Layer 4 of a small transformer language model trained on English Wikipedia (12 layers, counted from 0, width 64).
A neuron's activation on a vector x is GELU(weights . x), where the dot is the dot product.

Input weights of the MLP neurons that the questions are about. A number n stands for (n - 500) times 0.0017.
n2: 450 639 535 655 459 546 529 712 392 426 505 342 539 501 539 626 457 353 512 654 568 413 444 634 317 527 428 379 529 784 432 489 655 730 685 507 302 342 578 427 588 411 420 354 487 557 581 416 628 284 345 473 520 339 636 315 657 279 487 665 354 660 385 383
n6: 242 761 576 641 373 293 564 580 560 508 312 376 177 691 498 428 508 613 580 432 634 490 609 563 496 415 592 646 549 314 682 656 437 283 333 582 370 632 642 525 543 603 648 377 469 643 406 503 557 370 325 497 448 448 547 586 583 302 386 469 514 598 422 537
n35: 507 464 475 463 498 474 530 335 545 357 429 307 502 459 623 496 687 431 370 619 568 596 256 623 231 417 283 335 673 512 422 561 597 556 441 485 456 384 610 506 815 395 560 609 541 617 605 377 494 520 607 584 528 408 412 426 861 458 252 713 309 651 663 642
n39: 642 494 566 653 710 219 477 722 409 556 172 474 588 288 382 337 261 722 306 347 519 336 454 511 392 338 470 305 704 837 295 696 755 620 495 446 410 462 491 436 500 546 739 389 500 627 589 449 429 496 561 691 572 421 569 492 332 719 431 405 552 479 674 581
n47: 546 428 396 464 544 474 585 338 432 330 418 669 370 518 556 711 444 526 334 605 503 490 359 583 384 623 607 804 545 598 475 464 684 430 569 548 736 348 508 564 545 691 549 572 589 426 432 292 705 436 391 604 477 415 377 612 556 416 461 529 268 380 284 604
n96: 646 421 537 530 454 273 522 419 449 638 474 509 614 530 567 265 196 381 502 694 578 319 610 262 415 613 593 451 613 478 479 509 348 483 407 529 368 456 377 486 472 468 603 465 419 627 621 441 541 407 704 795 688 504 489 548 446 428 470 788 593 447 677 525
n97: 345 629 479 583 509 355 553 650 386 474 609 494 459 440 610 398 620 521 452 371 355 489 623 586 357 482 474 430 542 551 508 468 643 750 342 345 529 496 537 711 584 684 597 421 597 329 451 487 389 584 154 552 279 349 819 474 472 581 478 668 547 569 267 449
n100: 343 477 531 481 520 357 341 835 325 628 308 294 402 336 534 508 480 749 576 425 571 665 535 523 280 660 328 661 537 723 538 513 472 554 549 569 441 527 518 629 502 228 442 548 716 415 608 410 583 313 863 306 555 454 436 642 580 708 442 403 495 780 459 495
n106: 479 599 372 602 333 610 661 523 390 407 568 508 551 273 413 790 681 540 494 525 519 689 645 391 350 316 505 271 459 597 684 482 283 570 551 468 394 528 563 467 601 567 469 545 688 584 507 500 400 719 622 550 488 206 725 549 705 458 352 651 279 502 546 467
n107: 565 640 708 288 582 493 818 634 215 372 804 350 341 397 476 475 221 466 296 542 621 275 488 388 579 435 977 420 469 488 812 757 477 695 330 468 522 491 652 352 724 476 546 621 555 353 449 652 282 445 579 602 368 592 738 436 391 500 419 462 688 269 694 275
n128: 577 699 438 658 490 476 797 557 415 825 419 658 611 429 500 553 565 465 410 589 444 413 398 395 378 150 575 506 718 450 583 558 311 520 571 513 445 365 505 625 573 544 500 404 891 536 495 345 372 504 612 556 655 328 540 351 418 248 512 453 484 326 442 503
n138: 563 656 840 664 719 417 310 695 340 530 700 351 236 512 501 559 505 152 533 596 593 345 595 488 403 567 489 459 776 716 604 539 559 382 533 607 488 533 566 688 521 432 281 315 430 412 294 294 498 564 412 841 451 294 693 428 618 481 475 520 405 498 256 383
n145: 617 833 781 451 367 607 758 643 350 439 246 689 704 651 502 547 432 388 243 575 403 537 409 565 441 538 609 324 486 693 551 616 629 735 616 374 526 417 366 534 514 506 349 530 463 843 566 172 530 410 516 550 158 563 614 411 484 379 290 334 319 471 662 439
n159: 225 526 531 486 500 557 580 326 522 604 545 375 671 578 687 549 474 514 488 461 414 458 635 509 359 569 659 444 340 566 383 578 509 432 472 463 543 348 558 452 618 515 407 496 427 354 414 742 563 616 377 657 445 548 545 498 429 592 534 287 535 594 341 426
n161: 612 611 641 657 662 260 424 548 405 608 314 614 568 365 553 287 496 354 373 501 585 326 479 469 511 644 502 507 541 517 461 468 559 624 700 469 628 697 551 681 419 289 596 561 540 553 371 522 527 460 502 378 297 619 409 489 454 536 586 509 347 600 605 387
n163: 427 650 425 526 758 428 297 433 404 309 560 787 368 327 675 446 684 225 518 663 459 430 483 282 569 459 488 259 408 498 671 606 329 541 524 364 539 659 283 760 563 375 461 385 532 554 483 527 555 681 502 676 797 575 374 559 533 377 434 476 475 636 536 418
n176: 391 421 465 591 399 652 251 707 556 527 583 459 390 789 551 625 460 551 437 619 556 343 496 501 498 551 445 435 694 497 364 575 364 442 568 484 721 416 472 614 448 539 655 356 404 569 535 563 205 350 384 364 442 428 263 656 511 334 551 589 491 423 447 712
n185: 291 736 387 317 522 460 572 498 278 481 598 495 440 426 501 378 620 389 620 560 599 645 381 642 414 641 389 471 454 410 424 615 365 510 276 404 549 550 567 486 434 604 419 525 547 489 510 711 441 583 590 591 495 414 547 722 489 638 484 486 712 758 472 426
n188: 325 395 45 582 495 691 629 420 548 448 425 398 283 603 757 632 584 554 499 336 471 619 483 552 520 469 591 310 564 385 431 714 331 703 372 413 493 669 377 555 547 411 513 493 387 631 539 723 508 788 544 657 459 527 401 657 686 576 410 322 533 735 448 477
n189: 662 463 661 528 711 565 579 725 536 519 467 285 351 588 638 469 766 534 170 754 172 319 630 546 402 505 234 695 448 535 509 316 638 472 753 424 489 397 374 490 597 594 321 346 492 391 506 553 639 420 388 603 275 541 368 657 806 557 282 536 325 528 437 458
n212: 481 693 563 543 394 548 294 461 478 461 536 574 653 439 419 350 469 496 540 651 612 244 545 521 498 519 450 515 517 593 563 717 406 558 579 571 481 602 260 575 617 550 476 561 393 530 532 625 427 534 235 545 564 261 502 595 546 478 574 389 282 526 285 510
n234: 532 541 475 570 488 431 550 386 495 477 405 641 427 519 487 591 454 605 392 565 600 520 489 370 611 574 489 607 479 528 468 444 506 455 399 481 510 609 720 561 570 440 617 399 485 546 526 390 490 468 552 508 469 510 432 573 708 511 438 619 565 496 451 482
n242: 319 682 510 454 652 588 473 597 650 583 600 675 326 581 581 796 586 407 630 395 455 623 553 569 343 388 584 409 606 669 524 427 326 300 579 622 532 430 670 452 621 480 326 581 318 490 674 417 268 378 453 580 606 526 625 354 718 588 622 274 241 365 404 175

Each question shows a token from some text and the vector x that enters the MLP there. A number n stands for (n - 500) times 0.0073.

" m": 815 579 485 446 408 864 229 439 504 516 400 517 351 399 588 452 367 375 611 273 464 483 595 117 367 666 332 436 618 458 691 365 755 352 582 410 478 483 545 354 579 678 566 612 597 656 527 587 544 498 450 312 449 648 501 279 409 542 508 536 769 497 510 429
Which neuron lights up most? n161

"ank": 680 582 329 446 393 935 377 392 573 615 500 508 335 350 544 389 412 418 634 353 433 560 533 128 457 634 205 473 633 581 590 455 689 327 443 477 482 425 540 337 534 710 626 626 729 643 515 579 545 660 461 362 522 550 533 443 455 376 497 529 621 429 398 390
Which two neurons fire most, strongest first? n106, n128

" us": 757 531 347 355 337 934 325 394 584 614 401 538 346 464 595 550 470 340 638 305 511 446 571 151 403 562 285 435 565 507 675 438 736 369 410 428 437 460 554 364 619 633 608 579 641 714 520 623 537 544 508 336 402 647 520 380 415 457 472 479 700 620 441 391
Which two neurons fire most, strongest first? n188, n106

" ro": 741 614 458 434 408 853 250 356 558 683 502 617 382 388 638 536 398 406 681 238 493 444 627 159 430 596 342 405 574 499 616 387 660 307 548 554 542 531 574 310 504 707 652 636 551 598 371 448 612 541 412 255 406 639 505 184 372 507 510 509 730 488 358 487
Which neuron lights up most? n242

"erson": 718 671 439 318 370 871 261 346 496 690 575 529 381 373 616 308 497 397 513 265 441 534 532 226 427 713 235 456 663 576 633 364 713 251 487 488 469 458 531 384 551 657 662 638 496 660 448 492 629 550 408 332 473 690 557 382 368 485 466 446 761 570 401 358
Which neuron lights up most? n185

"iss": 699 597 331 500 304 913 362 340 491 596 521 514 341 403 534 425 460 354 565 372 486 503 573 172 415 586 250 498 669 516 620 428 801 269 489 442 486 378 614 289 561 705 575 581 590 670 583 603 604 677 393 361 494 633 549 398 352 361 474 530 640 530 393 411
Which neuron fires most, and how strongly? n106, at about 0.13

"ge": 722 624 437 391 379 901 193 362 525 650 635 493 317 413 659 437 397 407 584 283 401 443 519 143 432 661 347 550 617 618 596 441 779 375 481 558 467 429 576 325 480 630 600 558 617 640 451 548 537 570 429 341 443 673 445 430 468 493 395 530 770 593 387 361
Which neuron lights up most? n138

" kn": 782 602 447 389 311 898 189 365 552 585 379 569 360 428 675 434 498 375 561 292 440 509 584 167 443 615 290 407 603 568 715 511 705 281 482 475 396 493 523 371 647 586 605 690 581 626 467 479 536 593 529 269 325 623 521 292 449 471 514 516 735 532 449 465
Which neuron lights up most? n145

"ul": 669 670 410 466 370 849 362 318 502 531 479 502 414 454 620 400 434 401 607 278 439 510 542 159 335 581 264 565 646 621 659 400 630 205 448 410 597 465 605 263 564 771 660 514 626 649 527 492 575 627 573 301 491 643 573 294 378 347 518 516 674 431 416 502
Which neuron lights up most? n128

"13": 682 556 346 384 357 887 137 325 472 524 430 512 404 409 531 345 371 392 626 422 426 538 611 140 394 529 245 589 638 693 567 514 808 309 486 492 472 490 510 427 629 720 614 702 562 643 576 562 515 603 406 311 430 573 480 378 461 548 505 480 770 567 395 365
Which neuron lights up most? n212

" John": 721 667 536 390 320 851 283 297 602 592 548 492 343 366 541 452 387 374 635 308 496 596 569 167 398 714 295 493 636 620 611 444 633 208 452 468 501 450 589 443 547 620 653 597 654 619 457 436 630 656 447 302 345 630 514 359 330 533 475 509 765 464 343 475
Which two neurons fire most, strongest first? n138, n234

"et": 739 572 291 465 278 905 374 444 528 577 403 573 351 355 555 374 448 402 658 354 470 417 566 140 337 607 237 460 624 622 599 417 781 245 506 500 480 443 548 302 587 657 647 597 544 517 532 598 566 526 391 421 492 704 615 367 426 498 457 545 689 623 373 506
Which neuron lights up most? n97

"av": 830 643 395 485 341 886 209 255 502 571 496 500 393 351 601 352 408 470 559 343 494 600 554 170 462 721 358 525 639 496 650 407 680 270 493 473 462 417 580 249 497 639 659 610 544 599 503 555 617 642 365 381 461 480 576 353 410 467 489 536 752 511 353 401
Which neuron lights up most? n234

"ame": 683 590 415 343 364 869 301 365 565 548 503 498 345 381 544 445 490 426 527 301 335 492 548 127 370 677 267 511 615 688 658 432 772 372 460 546 482 500 598 326 606 695 645 560 616 665 435 551 570 556 388 350 540 635 453 292 431 528 536 478 719 444 372 454
Which neuron lights up most? n47

" to": 842 590 434 513 418 907 290 448 485 652 533 500 334 415 592 364 460 395 624 321 472 486 512 124 353 624 296 442 552 604 662 489 621 378 455 555 552 509 571 413 596 621 626 592 699 641 468 514 555 563 380 282 458 585 475 230 276 527 449 541 681 438 428 361
Which neuron lights up most? n128

"ark": 743 592 435 375 350 898 299 381 566 622 443 545 303 431 577 477 421 477 538 330 417 566 554 161 343 635 193 501 568 626 673 459 786 266 492 482 366 457 522 299 527 753 620 624 637 589 478 552 589 634 475 359 481 625 504 325 518 431 498 487 600 540 411 419
Which two neurons fire most, strongest first? n189, n106

"is": 721 561 398 410 351 888 300 326 508 640 552 478 329 387 567 411 383 448 581 230 501 512 555 153 404 653 295 622 685 586 617 489 703 412 436 528 437 464 608 237 551 695 549 578 545 711 546 568 534 549 543 294 497 613 521 360 320 468 416 511 715 503 445 468
Which neuron fires most, and how strongly? n96, at about 0.18

"orn": 743 528 475 435 272 937 331 290 525 539 528 536 324 416 617 424 500 400 615 315 354 426 558 198 271 694 185 546 549 578 676 514 678 365 534 494 459 512 505 362 599 638 689 606 563 603 493 516 623 618 503 305 527 608 543 295 448 474 401 489 686 458 388 459
Which neuron lights up most? n35

"if": 730 631 273 463 357 853 237 357 504 546 512 612 393 308 621 375 421 374 635 355 450 556 531 148 396 593 264 421 617 634 621 439 608 323 471 517 484 426 499 300 520 680 729 551 586 539 459 565 606 584 454 337 453 711 588 448 425 405 533 576 776 550 422 461
Which neuron lights up most? n163

" of": 763 631 444 451 397 935 281 447 526 583 462 468 309 359 537 414 475 370 688 335 383 462 531 152 342 588 341 539 621 608 637 407 756 303 388 566 478 429 527 488 550 623 615 599 628 611 548 585 530 554 525 308 405 688 511 333 325 493 428 550 748 466 471 382
Which neuron lights up most? n107

"ud": 819 664 372 548 327 888 365 273 494 611 549 520 348 364 617 469 449 422 653 320 369 564 542 179 445 612 301 544 613 508 625 436 710 368 482 528 580 407 570 184 505 670 653 556 593 566 442 509 648 616 469 304 526 566 491 285 397 442 469 490 685 502 332 482
Which neuron lights up most? n47

"al": 676 682 417 429 425 828 160 443 514 569 439 515 335 459 593 300 458 458 532 302 426 588 526 124 418 603 345 581 680 681 635 389 671 278 429 485 394 486 606 319 533 682 631 662 549 596 538 581 626 576 378 244 438 671 531 429 372 509 446 558 726 502 423 386
Which neuron fires most, and how strongly? n6, at about 0.22

"ast": 661 532 441 419 390 873 338 299 585 554 495 555 337 355 621 448 449 382 556 348 369 567 650 117 435 731 313 481 652 630 628 447 807 398 429 523 510 456 592 259 554 677 666 600 497 575 491 526 530 536 376 415 545 616 509 288 338 496 444 516 725 500 394 407
Which neuron lights up most? n159

"ot": 739 546 338 417 353 844 254 361 587 687 487 576 356 378 588 388 434 348 573 283 454 527 587 139 439 666 231 538 657 601 671 498 716 289 557 455 519 470 603 296 586 622 657 503 539 617 507 624 568 510 444 330 512 670 579 352 417 468 438 471 655 469 382 391
Which two neurons fire most, strongest first? n242, n234

"-": 741 559 417 499 412 910 229 420 490 556 412 431 419 366 665 531 455 296 657 265 467 532 553 163 440 594 307 524 643 630 593 509 665 259 456 525 494 464 486 311 596 711 689 647 603 622 544 487 492 520 468 283 395 638 450 370 356 463 473 520 775 538 392 432
Which neuron lights up most? n176

"ied": 758 595 420 455 336 898 329 297 587 587 478 505 324 433 579 358 511 442 595 297 367 394 566 121 365 611 209 524 579 659 648 485 626 437 469 488 427 485 504 379 565 629 670 604 657 620 534 514 535 597 509 336 551 658 507 351 418 455 404 513 754 507 445 392
Which two neurons fire most, strongest first? n96, n163

" a": 744 620 378 482 467 859 310 425 579 572 369 521 358 409 582 396 441 362 594 349 454 421 504 121 391 627 289 421 628 644 598 362 699 344 467 491 481 567 513 388 584 658 631 636 551 726 515 513 501 506 420 264 406 644 448 307 277 551 496 603 786 599 455 467
Which neuron lights up most? n161

"3": 699 524 375 335 374 887 204 372 497 515 412 485 390 378 541 384 378 293 633 456 410 576 566 144 399 641 278 598 619 643 577 514 734 390 513 542 532 448 516 341 582 695 646 680 654 624 581 488 531 539 348 292 499 613 573 376 452 558 402 448 783 558 498 348
Which neuron fires most, and how strongly? n100, at about 0.033

"ated": 772 583 459 517 302 886 241 390 597 561 429 520 321 438 590 281 571 455 661 300 419 353 606 151 288 579 242 437 656 677 614 455 712 332 452 577 426 498 517 343 580 626 614 545 561 648 559 510 479 571 470 335 534 613 507 355 504 459 480 522 762 603 395 345
Which neuron lights up most? n212

" January": 741 613 355 438 218 907 260 269 530 559 572 505 433 328 534 506 420 301 588 385 368 524 545 236 348 699 223 520 634 559 665 405 742 382 478 503 459 482 622 484 563 625 628 670 532 666 461 484 554 591 340 276 495 595 467 421 345 556 400 467 833 615 432 408
Which neuron lights up most? n185

"h": 685 658 433 449 299 893 278 371 506 548 430 520 329 356 594 322 439 397 561 363 472 553 610 151 465 759 329 515 599 581 545 425 739 293 571 520 531 452 549 296 557 667 576 612 612 592 484 550 512 572 389 256 429 615 620 418 346 487 474 535 853 419 407 482
Which neuron lights up most? n97

" as": 745 609 370 451 410 834 349 266 496 604 510 400 338 400 567 421 497 378 594 314 467 418 546 150 461 643 272 507 594 533 651 545 650 304 403 524 514 491 573 359 607 689 653 603 683 741 493 579 608 496 493 288 439 644 482 228 339 502 401 519 756 440 495 450
Which neuron lights up most? n107

",": 827 615 428 447 300 855 297 364 485 573 443 520 340 345 598 432 309 428 733 347 500 500 551 146 414 676 286 486 544 660 606 437 716 322 487 533 409 446 523 478 561 693 591 579 659 671 506 608 539 518 478 258 435 577 508 289 352 521 395 542 800 517 482 429
Which three neurons fire most, strongest first? n96, n100, n234

"2": 686 548 370 331 385 870 211 349 526 535 429 503 424 376 516 387 371 328 636 438 394 584 551 131 368 646 260 576 630 667 582 510 720 394 477 548 463 472 531 351 593 727 632 713 675 627 539 491 511 523 375 326 508 628 537 389 403 521 432 443 814 562 454 375
Which neuron lights up most? n185

"amily": 746 609 471 319 315 861 369 347 518 565 499 513 316 382 654 476 487 485 589 292 394 477 515 162 405 694 319 581 598 658 642 448 718 298 464 539 406 503 443 393 509 751 640 662 583 625 411 564 521 553 372 278 456 604 492 319 500 533 482 560 729 578 369 343
Which neuron lights up most? n97

" V": 799 628 358 547 323 847 248 274 533 518 488 485 404 359 596 537 400 449 644 406 526 599 566 162 320 639 236 590 634 493 649 459 711 377 513 383 443 426 619 343 541 618 620 640 568 633 527 537 596 598 390 343 415 664 435 287 323 521 437 562 813 501 366 356
Which neuron lights up most? n234

"per": 668 651 446 411 292 949 203 431 514 604 485 542 381 439 575 327 453 400 501 283 421 528 554 206 401 634 301 499 662 526 560 409 787 237 488 482 530 466 592 327 560 695 661 529 496 685 527 592 577 507 490 312 408 669 561 387 377 518 472 428 730 553 346 409
Which neuron lights up most? n176

"ith": 635 638 414 469 354 877 371 334 490 627 552 498 302 376 564 352 391 364 533 279 424 429 592 159 491 692 271 590 659 600 607 469 707 238 469 482 507 466 573 321 521 656 573 568 644 715 562 525 621 591 365 316 468 646 571 401 348 442 475 525 763 468 400 468
Which two neurons fire most, strongest first? n6, n234

" P": 826 585 370 520 319 837 201 353 541 488 438 508 378 360 631 550 434 363 694 292 527 622 558 173 320 619 230 501 678 521 631 490 718 297 545 383 520 435 540 365 614 653 697 640 549 573 536 513 519 534 374 336 495 647 469 345 342 573 506 529 735 426 344 460
Which two neurons fire most, strongest first? n176, n47

"age": 760 638 491 387 366 935 318 335 580 577 404 519 314 482 552 392 495 435 583 227 409 497 531 162 347 642 268 534 620 654 573 414 771 358 470 498 455 439 574 389 531 685 629 632 613 612 470 535 559 509 395 304 578 577 451 336 464 504 534 464 668 635 426 349
Which neuron lights up most? n242